Layer 3 of a small transformer language model trained on English Wikipedia (12 layers, counted from 0, width 128).
A neuron's activation on a vector x is GELU(weights . x + bias), where the dot is the dot product.

Input weights of the MLP neurons that the questions are about. A number n stands for (n - 500) times 0.00054.
n15 (bias -0.048): 509,439,689,458,587,574,480,220,583,505,485,427,573,486,760,429,480,564,573,689,403,482,564,443,223,489,367,490,657,320,630,279,373,524,429,277,646,405,544,194,797,413,367,665,545,532,527,352,173,637,471,497,634,557,398,549,786,507,254,493,462,419,344,595,401,711,779,353,287,178,464,306,313,492,625,687,547,436,490,597,466,366,471,594,457,249,458,410,529,656,618,414,609,525,571,473,399,345,333,388,813,398,638,482,358,494,553,521,484,495,533,521,791,495,661,594,802,624,681,495,339,382,234,475,593,531,585,622
n82 (bias -0.053): 529,488,546,576,708,316,554,475,401,373,287,627,527,137,665,438,746,481,607,621,537,543,595,477,608,592,490,622,516,554,278,588,194,435,789,713,502,535,546,171,385,377,518,472,506,406,427,700,693,298,346,536,198,513,325,292,514,567,598,305,657,689,476,571,652,478,512,254,335,753,454,531,618,451,684,390,595,297,665,535,437,597,581,377,791,344,411,428,592,514,551,619,458,467,442,717,491,308,499,533,649,84,434,638,245,340,644,482,500,593,365,662,495,579,330,291,384,385,544,683,508,431,596,436,429,525,533,773
n140 (bias -0.035): 436,635,424,426,673,462,551,587,580,302,519,598,419,450,531,317,715,254,464,569,618,722,477,524,485,358,534,446,481,681,362,557,605,696,472,327,477,436,430,322,557,472,485,474,529,579,370,398,595,420,459,674,481,506,408,488,604,350,541,579,529,575,378,466,317,706,358,505,656,475,402,485,524,655,318,533,463,487,484,484,515,482,546,727,388,580,606,454,527,346,728,491,467,578,517,381,499,402,385,595,445,622,644,404,358,432,589,464,604,517,357,294,566,433,554,549,621,527,592,704,509,566,447,748,385,344,659,630
n145 (bias -0.010): 406,514,450,429,569,684,628,450,352,302,472,424,633,406,540,411,552,733,575,685,477,466,363,485,344,401,462,435,488,539,475,566,508,445,580,356,657,556,512,695,422,601,158,691,576,292,293,672,658,578,720,474,203,498,276,609,586,535,550,508,541,368,469,523,692,267,485,360,501,462,490,682,573,456,450,746,779,604,513,638,400,542,287,497,412,337,411,528,449,420,481,560,265,397,286,482,575,479,571,344,337,648,449,555,524,583,584,545,390,367,574,309,602,687,636,443,542,512,425,660,432,737,348,386,751,633,522,482
n151 (bias -0.030): 435,462,391,488,464,582,712,481,363,359,622,501,464,421,294,476,602,374,713,327,509,395,518,497,520,696,577,598,513,733,265,453,533,419,484,657,634,488,349,673,527,535,447,693,487,527,660,335,438,499,555,615,355,319,550,483,620,627,455,429,399,454,514,611,521,501,375,515,627,543,480,448,366,523,443,742,515,331,586,523,485,636,629,560,361,615,766,504,363,392,704,558,510,623,625,362,552,419,567,649,428,565,335,430,385,467,648,263,333,715,674,469,515,372,580,538,739,533,316,524,414,552,450,439,280,431,750,497
n155 (bias -0.062): 500,267,400,354,567,590,598,427,389,386,487,795,441,481,399,515,378,359,345,562,378,405,489,533,624,560,451,653,625,604,392,353,394,610,658,396,211,800,631,350,618,358,494,294,363,602,532,467,625,236,330,559,359,690,551,494,578,554,431,751,184,348,573,272,400,588,648,521,356,536,538,446,478,594,634,443,589,554,626,327,646,363,538,587,526,618,641,301,498,601,26,544,623,528,675,532,294,528,641,387,690,711,531,382,703,581,571,474,428,569,259,620,488,352,636,561,487,633,258,731,638,630,700,593,291,515,475,376
n208 (bias -0.058): 641,464,447,508,406,227,550,348,283,483,611,489,467,520,445,418,615,254,356,559,563,221,490,709,574,420,514,534,468,462,477,557,405,502,551,240,510,680,446,328,604,580,669,690,522,545,475,306,573,416,424,513,345,698,508,547,824,571,533,677,269,590,720,495,593,529,487,555,513,694,297,632,545,613,492,378,613,396,499,382,369,524,670,586,318,391,599,596,549,472,659,533,549,453,479,346,377,375,585,605,617,477,487,614,272,290,591,353,594,293,463,549,428,468,585,735,661,467,465,682,416,694,515,687,439,431,700,390
n292 (bias -0.036): 618,410,463,413,597,500,615,577,719,558,436,518,421,404,539,555,470,637,517,386,499,559,461,689,448,189,404,484,396,668,475,644,501,610,558,511,528,306,429,511,537,553,842,431,580,518,616,648,684,488,500,451,277,429,380,401,646,434,622,600,614,703,362,267,569,656,434,351,421,741,446,853,437,411,440,368,397,654,466,547,691,571,624,576,382,575,542,427,670,481,280,297,331,355,353,473,715,464,623,494,382,348,633,426,349,480,579,506,316,557,565,431,634,609,507,662,739,462,382,512,558,396,751,539,698,477,376,532
n310 (bias -0.086): 488,196,530,493,429,483,530,276,332,531,784,603,482,441,480,247,716,539,409,438,457,730,455,467,477,450,439,475,335,439,374,471,579,496,404,505,646,436,525,299,395,541,443,629,454,401,637,551,564,634,434,493,431,458,648,550,571,425,686,472,553,746,601,613,565,385,346,351,400,367,459,699,619,313,236,477,419,406,605,698,511,766,528,283,560,643,744,344,576,593,731,269,358,436,364,497,795,576,499,508,247,615,597,588,556,403,347,488,602,341,727,400,572,464,703,487,627,422,455,401,300,720,614,480,589,434,583,509
n349 (bias -0.008): 627,412,387,290,543,507,424,753,679,741,558,731,342,343,539,637,500,411,686,523,532,512,612,480,391,771,485,360,502,643,207,728,549,635,335,570,568,582,495,515,646,550,642,558,643,325,492,547,460,444,438,557,462,572,500,668,529,486,305,521,573,518,309,540,363,476,557,454,569,600,587,596,509,474,496,475,299,435,502,637,483,535,452,628,267,721,414,612,670,360,735,400,547,621,591,547,458,291,552,525,505,571,389,443,463,402,494,322,406,371,557,477,355,657,444,569,646,391,491,407,469,497,492,243,409,490,444,311
n355 (bias -0.014): 298,393,615,575,531,497,519,558,380,306,408,232,684,585,551,544,609,587,557,611,594,560,465,378,316,561,457,699,493,569,435,355,751,613,474,316,559,377,256,438,531,443,562,388,375,616,502,504,418,746,484,518,380,731,448,566,558,554,346,477,572,354,391,462,399,430,517,238,407,567,701,515,410,573,278,492,445,438,480,618,515,518,576,446,391,333,334,494,291,637,373,545,553,448,433,439,480,487,656,343,695,632,807,339,569,694,451,365,845,552,593,443,730,659,377,360,521,556,433,448,544,891,484,571,504,377,566,710
n363 (bias -0.024): 637,554,654,460,487,507,707,583,622,438,256,420,559,517,451,618,495,659,220,501,521,261,519,683,358,724,387,413,542,607,456,438,409,463,456,651,414,312,671,554,393,567,482,585,256,578,690,353,419,575,744,640,618,456,502,470,455,584,431,564,267,247,665,391,447,512,322,489,519,662,432,473,531,320,547,456,426,518,447,505,473,624,381,519,472,529,518,594,234,556,845,276,703,505,404,480,618,469,780,569,534,496,393,506,545,354,557,467,483,632,480,354,463,310,597,622,478,434,493,513,638,513,459,485,379,503,515,435
n393 (bias -0.108): 488,474,497,621,214,300,424,500,399,428,572,365,349,528,422,415,658,553,644,362,337,426,288,296,524,191,636,519,491,328,632,108,586,460,591,437,648,610,610,401,574,718,642,441,127,793,361,459,324,504,578,559,524,480,487,552,511,573,602,243,518,457,894,459,615,325,847,337,231,498,574,616,585,531,509,626,358,538,469,325,343,436,527,532,497,439,398,394,419,286,757,461,607,722,737,360,526,862,773,489,474,543,485,836,467,349,595,554,487,502,559,354,556,374,539,372,361,458,411,559,487,572,696,364,600,755,580,620
n398 (bias -0.041): 635,503,556,706,518,524,620,385,363,833,464,637,529,557,423,483,462,493,546,533,340,339,506,436,677,820,637,547,306,627,600,651,572,353,427,524,393,343,508,426,379,363,404,518,439,481,533,410,301,493,523,500,700,533,632,278,198,731,580,518,295,604,753,620,463,655,378,391,689,412,398,335,507,635,701,580,461,631,287,405,456,582,515,544,542,608,375,455,445,559,509,457,535,350,410,541,481,596,368,575,539,532,382,534,451,373,520,258,344,482,674,603,606,600,688,542,541,530,541,434,541,465,293,91,560,570,403,620
n489 (bias -0.030): 400,540,538,696,468,531,502,561,408,551,316,586,431,517,509,514,768,500,635,560,573,522,570,551,557,421,220,614,182,619,434,495,568,406,478,641,410,546,505,703,521,432,512,464,446,666,476,376,450,437,671,430,656,584,533,549,528,288,608,451,430,495,490,516,646,325,753,194,380,466,505,348,451,303,459,447,447,601,674,637,389,339,544,694,460,511,302,373,507,480,565,389,656,690,762,424,728,443,366,611,448,559,362,459,442,402,559,438,373,391,540,528,575,514,628,408,336,409,497,395,567,486,495,612,675,516,517,527

Each question shows a token from some text and the vector x that enters the MLP there. A number n stands for (n - 500) times 0.013.

" |\n": 401,419,600,595,561,768,284,338,555,454,371,392,521,548,602,544,724,439,485,249,466,549,278,660,466,368,628,605,477,369,474,491,617,687,447,398,343,227,505,567,518,434,336,321,695,508,570,419,628,484,655,436,607,159,534,520,530,538,317,334,225,589,352,673,574,583,316,539,440,474,596,562,359,659,516,575,372,547,525,703,565,426,339,535,656,455,462,548,569,569,568,534,511,475,538,389,355,532,677,488,572,664,404,717,584,533,587,488,334,605,397,538,514,589,480,296,552,495,530,492,567,525,468,501,543,627,590,355
The neuron with the highest activation: n15

" In": 611,467,594,534,629,579,249,223,606,387,419,497,448,598,408,700,564,440,505,563,637,448,637,602,567,257,546,431,498,418,800,462,347,560,593,328,498,371,360,698,577,552,614,367,663,568,574,293,561,410,527,508,439,284,473,431,520,667,304,216,286,538,494,339,565,466,320,562,340,660,461,509,459,564,459,534,751,409,544,560,391,480,524,429,540,551,629,712,525,617,567,680,547,545,485,404,667,589,581,492,558,539,454,383,600,589,523,493,405,560,303,650,381,630,391,338,351,502,667,491,371,591,544,335,535,552,512,294
The neuron with the highest activation: n208

"ed": 341,380,523,448,522,378,364,626,520,530,523,466,485,614,572,500,466,525,585,620,570,686,769,510,341,273,831,411,574,643,513,687,444,263,517,503,485,418,549,694,349,278,563,270,471,495,428,345,647,526,555,418,561,392,452,482,571,504,437,506,366,568,371,489,368,492,143,538,872,585,606,588,566,434,472,367,459,297,435,579,434,595,624,712,523,452,583,620,569,616,569,554,526,379,440,433,283,440,689,489,526,724,442,471,533,477,338,548,307,679,425,601,294,590,432,525,466,505,403,466,664,491,685,426,470,510,446,501
Which three neurons fire most, strongest first? n349, n292, n140

"enc": 520,467,630,722,498,510,261,459,507,448,448,461,383,494,572,765,585,416,508,523,688,706,695,441,307,496,505,278,615,562,505,447,515,402,541,691,488,453,526,680,491,303,387,281,527,596,467,640,581,503,549,626,494,462,503,516,532,497,465,304,531,652,508,486,404,398,317,420,741,609,494,555,393,315,358,475,750,362,473,377,305,250,620,632,452,463,605,522,510,532,253,666,656,362,352,479,324,412,631,559,351,550,500,460,623,306,588,362,332,576,489,666,508,460,487,399,318,591,422,548,583,480,607,652,535,738,627,526
Which neuron fires most, and how strongly? n82, at about 1.3

"ever": 102,723,564,440,427,647,309,582,524,311,644,566,446,689,450,476,438,530,572,556,679,688,558,541,542,479,526,364,664,370,516,568,556,440,511,363,496,340,532,505,418,234,365,637,499,635,527,466,514,387,484,362,515,420,407,630,518,549,488,294,361,373,344,392,535,531,101,644,569,803,558,545,497,447,536,520,516,447,472,344,299,482,496,594,655,467,552,599,462,325,405,520,605,525,378,582,593,591,544,461,421,650,575,406,547,630,381,379,419,386,446,588,680,596,521,487,422,548,704,586,591,589,395,516,730,637,461,438
Which neuron fires most, and how strongly? n145, at about 1.9

" |": 442,490,461,619,513,575,312,554,658,405,537,443,592,426,569,596,680,367,403,348,507,666,440,793,617,263,686,557,405,301,407,439,516,446,610,497,456,319,471,650,505,247,448,442,644,674,597,474,552,569,449,476,585,258,696,479,582,523,348,423,350,464,398,559,353,610,326,464,552,603,538,534,401,724,494,502,535,403,393,667,505,554,337,486,547,504,331,669,533,692,519,556,470,198,589,637,277,533,651,617,315,675,351,538,534,503,441,572,403,578,472,527,374,585,387,476,686,559,526,627,361,602,397,417,507,687,283,417
The neuron with the highest activation: n398

"ence": 510,492,438,593,568,451,393,635,620,382,485,592,465,497,470,552,430,536,590,476,639,653,688,581,357,365,591,332,678,493,467,522,590,422,221,401,537,415,394,620,747,551,460,452,427,552,472,549,496,441,593,642,674,311,492,497,309,639,373,571,503,496,476,491,418,449,298,576,788,633,486,609,718,395,485,376,297,295,538,572,482,617,374,553,595,365,424,532,616,340,532,529,514,359,383,512,518,424,404,575,272,476,414,469,753,528,427,394,221,325,596,471,640,837,396,479,513,349,555,525,681,531,686,406,509,588,647,421
The neuron with the highest activation: n349

"ig": 420,374,380,723,520,410,352,620,784,396,337,249,485,594,515,679,629,400,701,302,702,728,570,567,502,526,548,388,490,587,645,432,515,336,316,444,668,441,457,610,503,622,324,438,596,536,467,562,643,330,723,470,725,491,324,490,445,423,462,439,410,614,488,492,286,413,466,776,759,625,551,599,616,530,549,360,453,654,449,507,340,426,498,399,528,579,485,434,653,589,243,566,428,459,605,359,343,259,498,589,324,363,534,426,546,466,448,548,527,564,527,394,537,632,482,393,685,358,621,502,397,527,488,478,580,506,479,562
The neuron with the highest activation: n292

" Or": 412,455,470,768,366,571,262,322,508,364,588,422,447,459,468,682,431,457,502,415,669,480,581,557,439,444,531,345,609,342,612,438,564,601,515,408,665,338,478,546,710,706,508,103,581,738,739,301,548,369,520,499,367,435,473,421,588,469,363,420,223,737,463,547,392,358,227,637,566,600,468,592,482,658,445,511,642,458,500,561,461,636,490,595,603,515,522,476,750,531,458,671,460,631,596,460,493,570,570,565,679,446,265,467,361,599,590,543,524,319,509,409,355,523,399,356,418,474,541,488,528,489,557,488,576,663,454,405
Which neuron fires most, and how strongly? n208, at about 1.1

"L": 416,477,438,685,561,659,308,321,637,490,373,247,647,395,360,468,621,320,345,545,466,639,593,666,704,283,361,401,702,387,726,452,390,387,517,588,527,451,331,752,626,466,391,293,433,500,508,427,697,603,707,407,451,289,546,478,479,448,307,521,369,546,329,517,622,525,445,483,755,604,538,505,271,725,410,332,546,455,534,488,731,514,407,537,390,603,718,531,666,583,488,668,446,509,642,513,408,518,521,508,423,483,609,388,500,507,509,525,526,483,406,613,507,439,652,331,502,539,435,568,412,579,457,532,449,686,442,415
Which three neurons fire most, strongest first? n155, n140, n151

".": 540,358,500,483,559,482,493,363,437,369,451,475,605,592,449,297,652,384,498,467,504,751,491,750,454,273,596,492,623,347,548,450,670,405,419,411,366,440,605,415,512,347,333,260,502,457,511,669,550,414,523,595,696,184,597,533,679,499,403,419,570,799,337,628,491,693,100,591,618,573,393,621,675,369,426,475,574,311,532,587,684,491,512,450,510,361,503,567,479,591,689,552,565,222,498,492,537,585,698,559,398,630,474,690,596,432,458,415,435,405,365,522,510,575,527,578,562,514,463,417,477,597,463,407,496,646,446,371
The neuron with the highest activation: n310

" f": 326,481,421,567,561,399,389,458,722,588,512,216,643,639,432,690,690,474,609,545,582,677,734,715,642,273,646,342,601,339,404,504,644,459,492,583,427,466,358,550,707,371,507,369,403,571,580,373,540,383,524,466,568,361,536,533,509,555,309,315,365,591,496,298,495,467,536,392,448,438,603,481,500,382,468,408,596,685,377,626,687,617,536,512,613,534,735,524,563,647,390,570,569,418,404,579,294,524,467,389,424,553,381,659,363,580,720,478,576,406,439,457,636,500,532,345,421,338,424,557,418,566,382,506,384,586,394,331
Which three neurons fire most, strongest first? n355, n292, n489

"ear": 301,492,633,579,360,613,387,343,683,309,525,484,310,651,497,513,384,584,667,439,621,483,561,563,453,299,519,301,707,446,611,502,294,433,539,415,525,552,619,701,502,458,448,404,474,642,754,543,685,397,508,600,579,392,539,475,340,411,372,381,622,372,420,411,396,461,203,682,666,735,395,566,639,510,461,362,484,405,354,369,321,400,522,612,422,369,641,635,587,343,406,451,632,587,511,363,387,395,563,591,496,655,533,668,713,589,571,420,509,458,415,536,529,647,433,370,427,498,638,546,328,551,539,525,720,659,572,453
The neuron with the highest activation: n393

"202": 445,532,430,705,535,600,351,359,567,285,443,568,510,781,545,656,410,352,505,478,425,518,868,633,428,483,606,348,621,431,479,725,373,318,633,396,496,458,600,428,761,485,616,393,304,453,499,357,492,582,626,584,669,385,501,638,502,490,206,338,520,475,455,517,592,494,313,432,484,538,569,517,556,718,348,434,461,526,323,786,592,261,472,653,585,555,528,563,446,520,557,522,428,354,479,458,329,520,485,612,425,670,485,599,709,504,368,507,305,458,441,551,441,514,488,366,276,515,632,504,480,450,382,508,462,528,580,590
Which two neurons fire most, strongest first? n15, n363

"1": 478,510,461,500,486,369,274,396,506,396,460,533,547,563,534,722,586,312,694,593,488,606,610,677,526,200,642,331,598,434,602,735,568,378,558,542,633,610,506,714,505,291,506,316,394,462,570,324,479,355,673,383,639,206,405,552,524,483,349,338,471,525,321,588,538,647,390,571,509,697,660,560,531,575,535,235,554,461,407,564,650,314,382,384,572,544,511,515,546,609,539,546,480,351,492,519,335,486,459,635,267,578,583,563,701,535,423,478,474,625,529,546,654,509,476,284,604,461,434,647,350,603,294,521,574,622,434,366
Which two neurons fire most, strongest first? n145, n292

"g": 452,497,427,642,620,454,424,752,598,470,451,361,524,594,654,704,730,381,507,460,609,705,631,650,546,358,700,259,473,513,420,472,402,198,549,567,458,502,344,810,467,446,458,406,462,603,535,611,584,673,623,584,513,478,363,440,518,409,327,301,387,541,513,551,389,525,554,546,730,591,387,462,331,438,429,378,410,572,400,470,471,409,597,519,415,662,558,624,593,420,415,726,479,438,475,500,250,354,686,664,195,482,603,432,562,317,412,585,398,497,389,380,576,528,589,426,670,359,524,410,584,476,502,405,744,547,511,417
Which neuron fires most, and how strongly? n292, at about 1.6

"-": 418,386,410,729,491,547,389,304,479,495,529,425,607,485,308,442,624,298,436,592,551,531,419,541,574,257,519,567,565,378,541,603,449,525,565,449,281,453,375,673,416,397,577,145,708,490,739,661,444,512,413,304,818,460,462,527,409,492,400,337,488,713,369,586,344,661,229,480,535,573,444,556,559,569,521,731,562,522,557,550,573,447,487,490,549,616,453,526,582,600,552,585,488,272,555,524,341,524,570,566,380,791,331,514,517,439,450,378,464,567,271,792,476,625,510,535,509,424,505,545,483,507,415,458,558,745,462,533
The neuron with the highest activation: n398

" Con": 582,663,521,589,564,362,234,128,471,409,440,650,564,623,394,780,560,350,550,636,478,668,646,376,596,311,499,416,648,531,576,590,598,623,416,446,632,453,424,759,506,462,430,271,516,615,720,357,641,310,699,588,459,359,446,506,621,643,430,373,349,545,333,477,366,321,360,656,287,483,397,444,362,564,540,420,604,609,603,470,676,510,462,487,452,548,684,544,462,704,516,536,550,391,493,491,344,551,567,497,502,502,532,486,408,454,461,514,403,402,345,660,476,562,421,459,224,561,644,677,493,585,540,410,438,439,431,460
Which neuron fires most, and how strongly? n155, at about 1.4

"n": 438,685,518,608,586,758,312,640,588,407,547,467,562,628,472,586,512,467,521,392,682,633,646,593,621,197,436,365,708,499,699,537,476,452,521,518,395,589,472,708,424,331,282,352,447,484,658,502,642,506,466,516,547,452,320,363,614,511,473,455,314,506,498,351,505,593,127,705,639,539,460,415,328,396,423,519,441,456,525,570,431,383,515,593,374,494,510,545,450,604,596,513,578,333,600,593,314,551,541,702,365,465,568,439,483,478,452,706,360,669,505,771,674,365,581,298,402,413,463,485,394,392,502,461,626,634,349,307
The neuron with the highest activation: n363

"iam": 490,579,420,498,604,656,251,696,675,318,342,519,543,612,471,596,521,382,591,456,753,422,587,503,515,490,528,319,676,512,690,733,510,359,409,467,575,473,452,626,495,440,298,59,660,476,601,507,682,401,514,501,620,319,408,492,425,407,461,599,569,609,360,353,405,357,129,781,536,558,577,546,631,652,441,409,449,480,582,510,524,429,359,641,522,378,505,626,441,687,412,424,545,656,463,508,437,356,496,387,439,659,609,476,476,338,456,575,510,534,395,667,497,481,502,394,530,498,372,454,422,432,453,568,321,669,650,677
The neuron with the highest activation: n140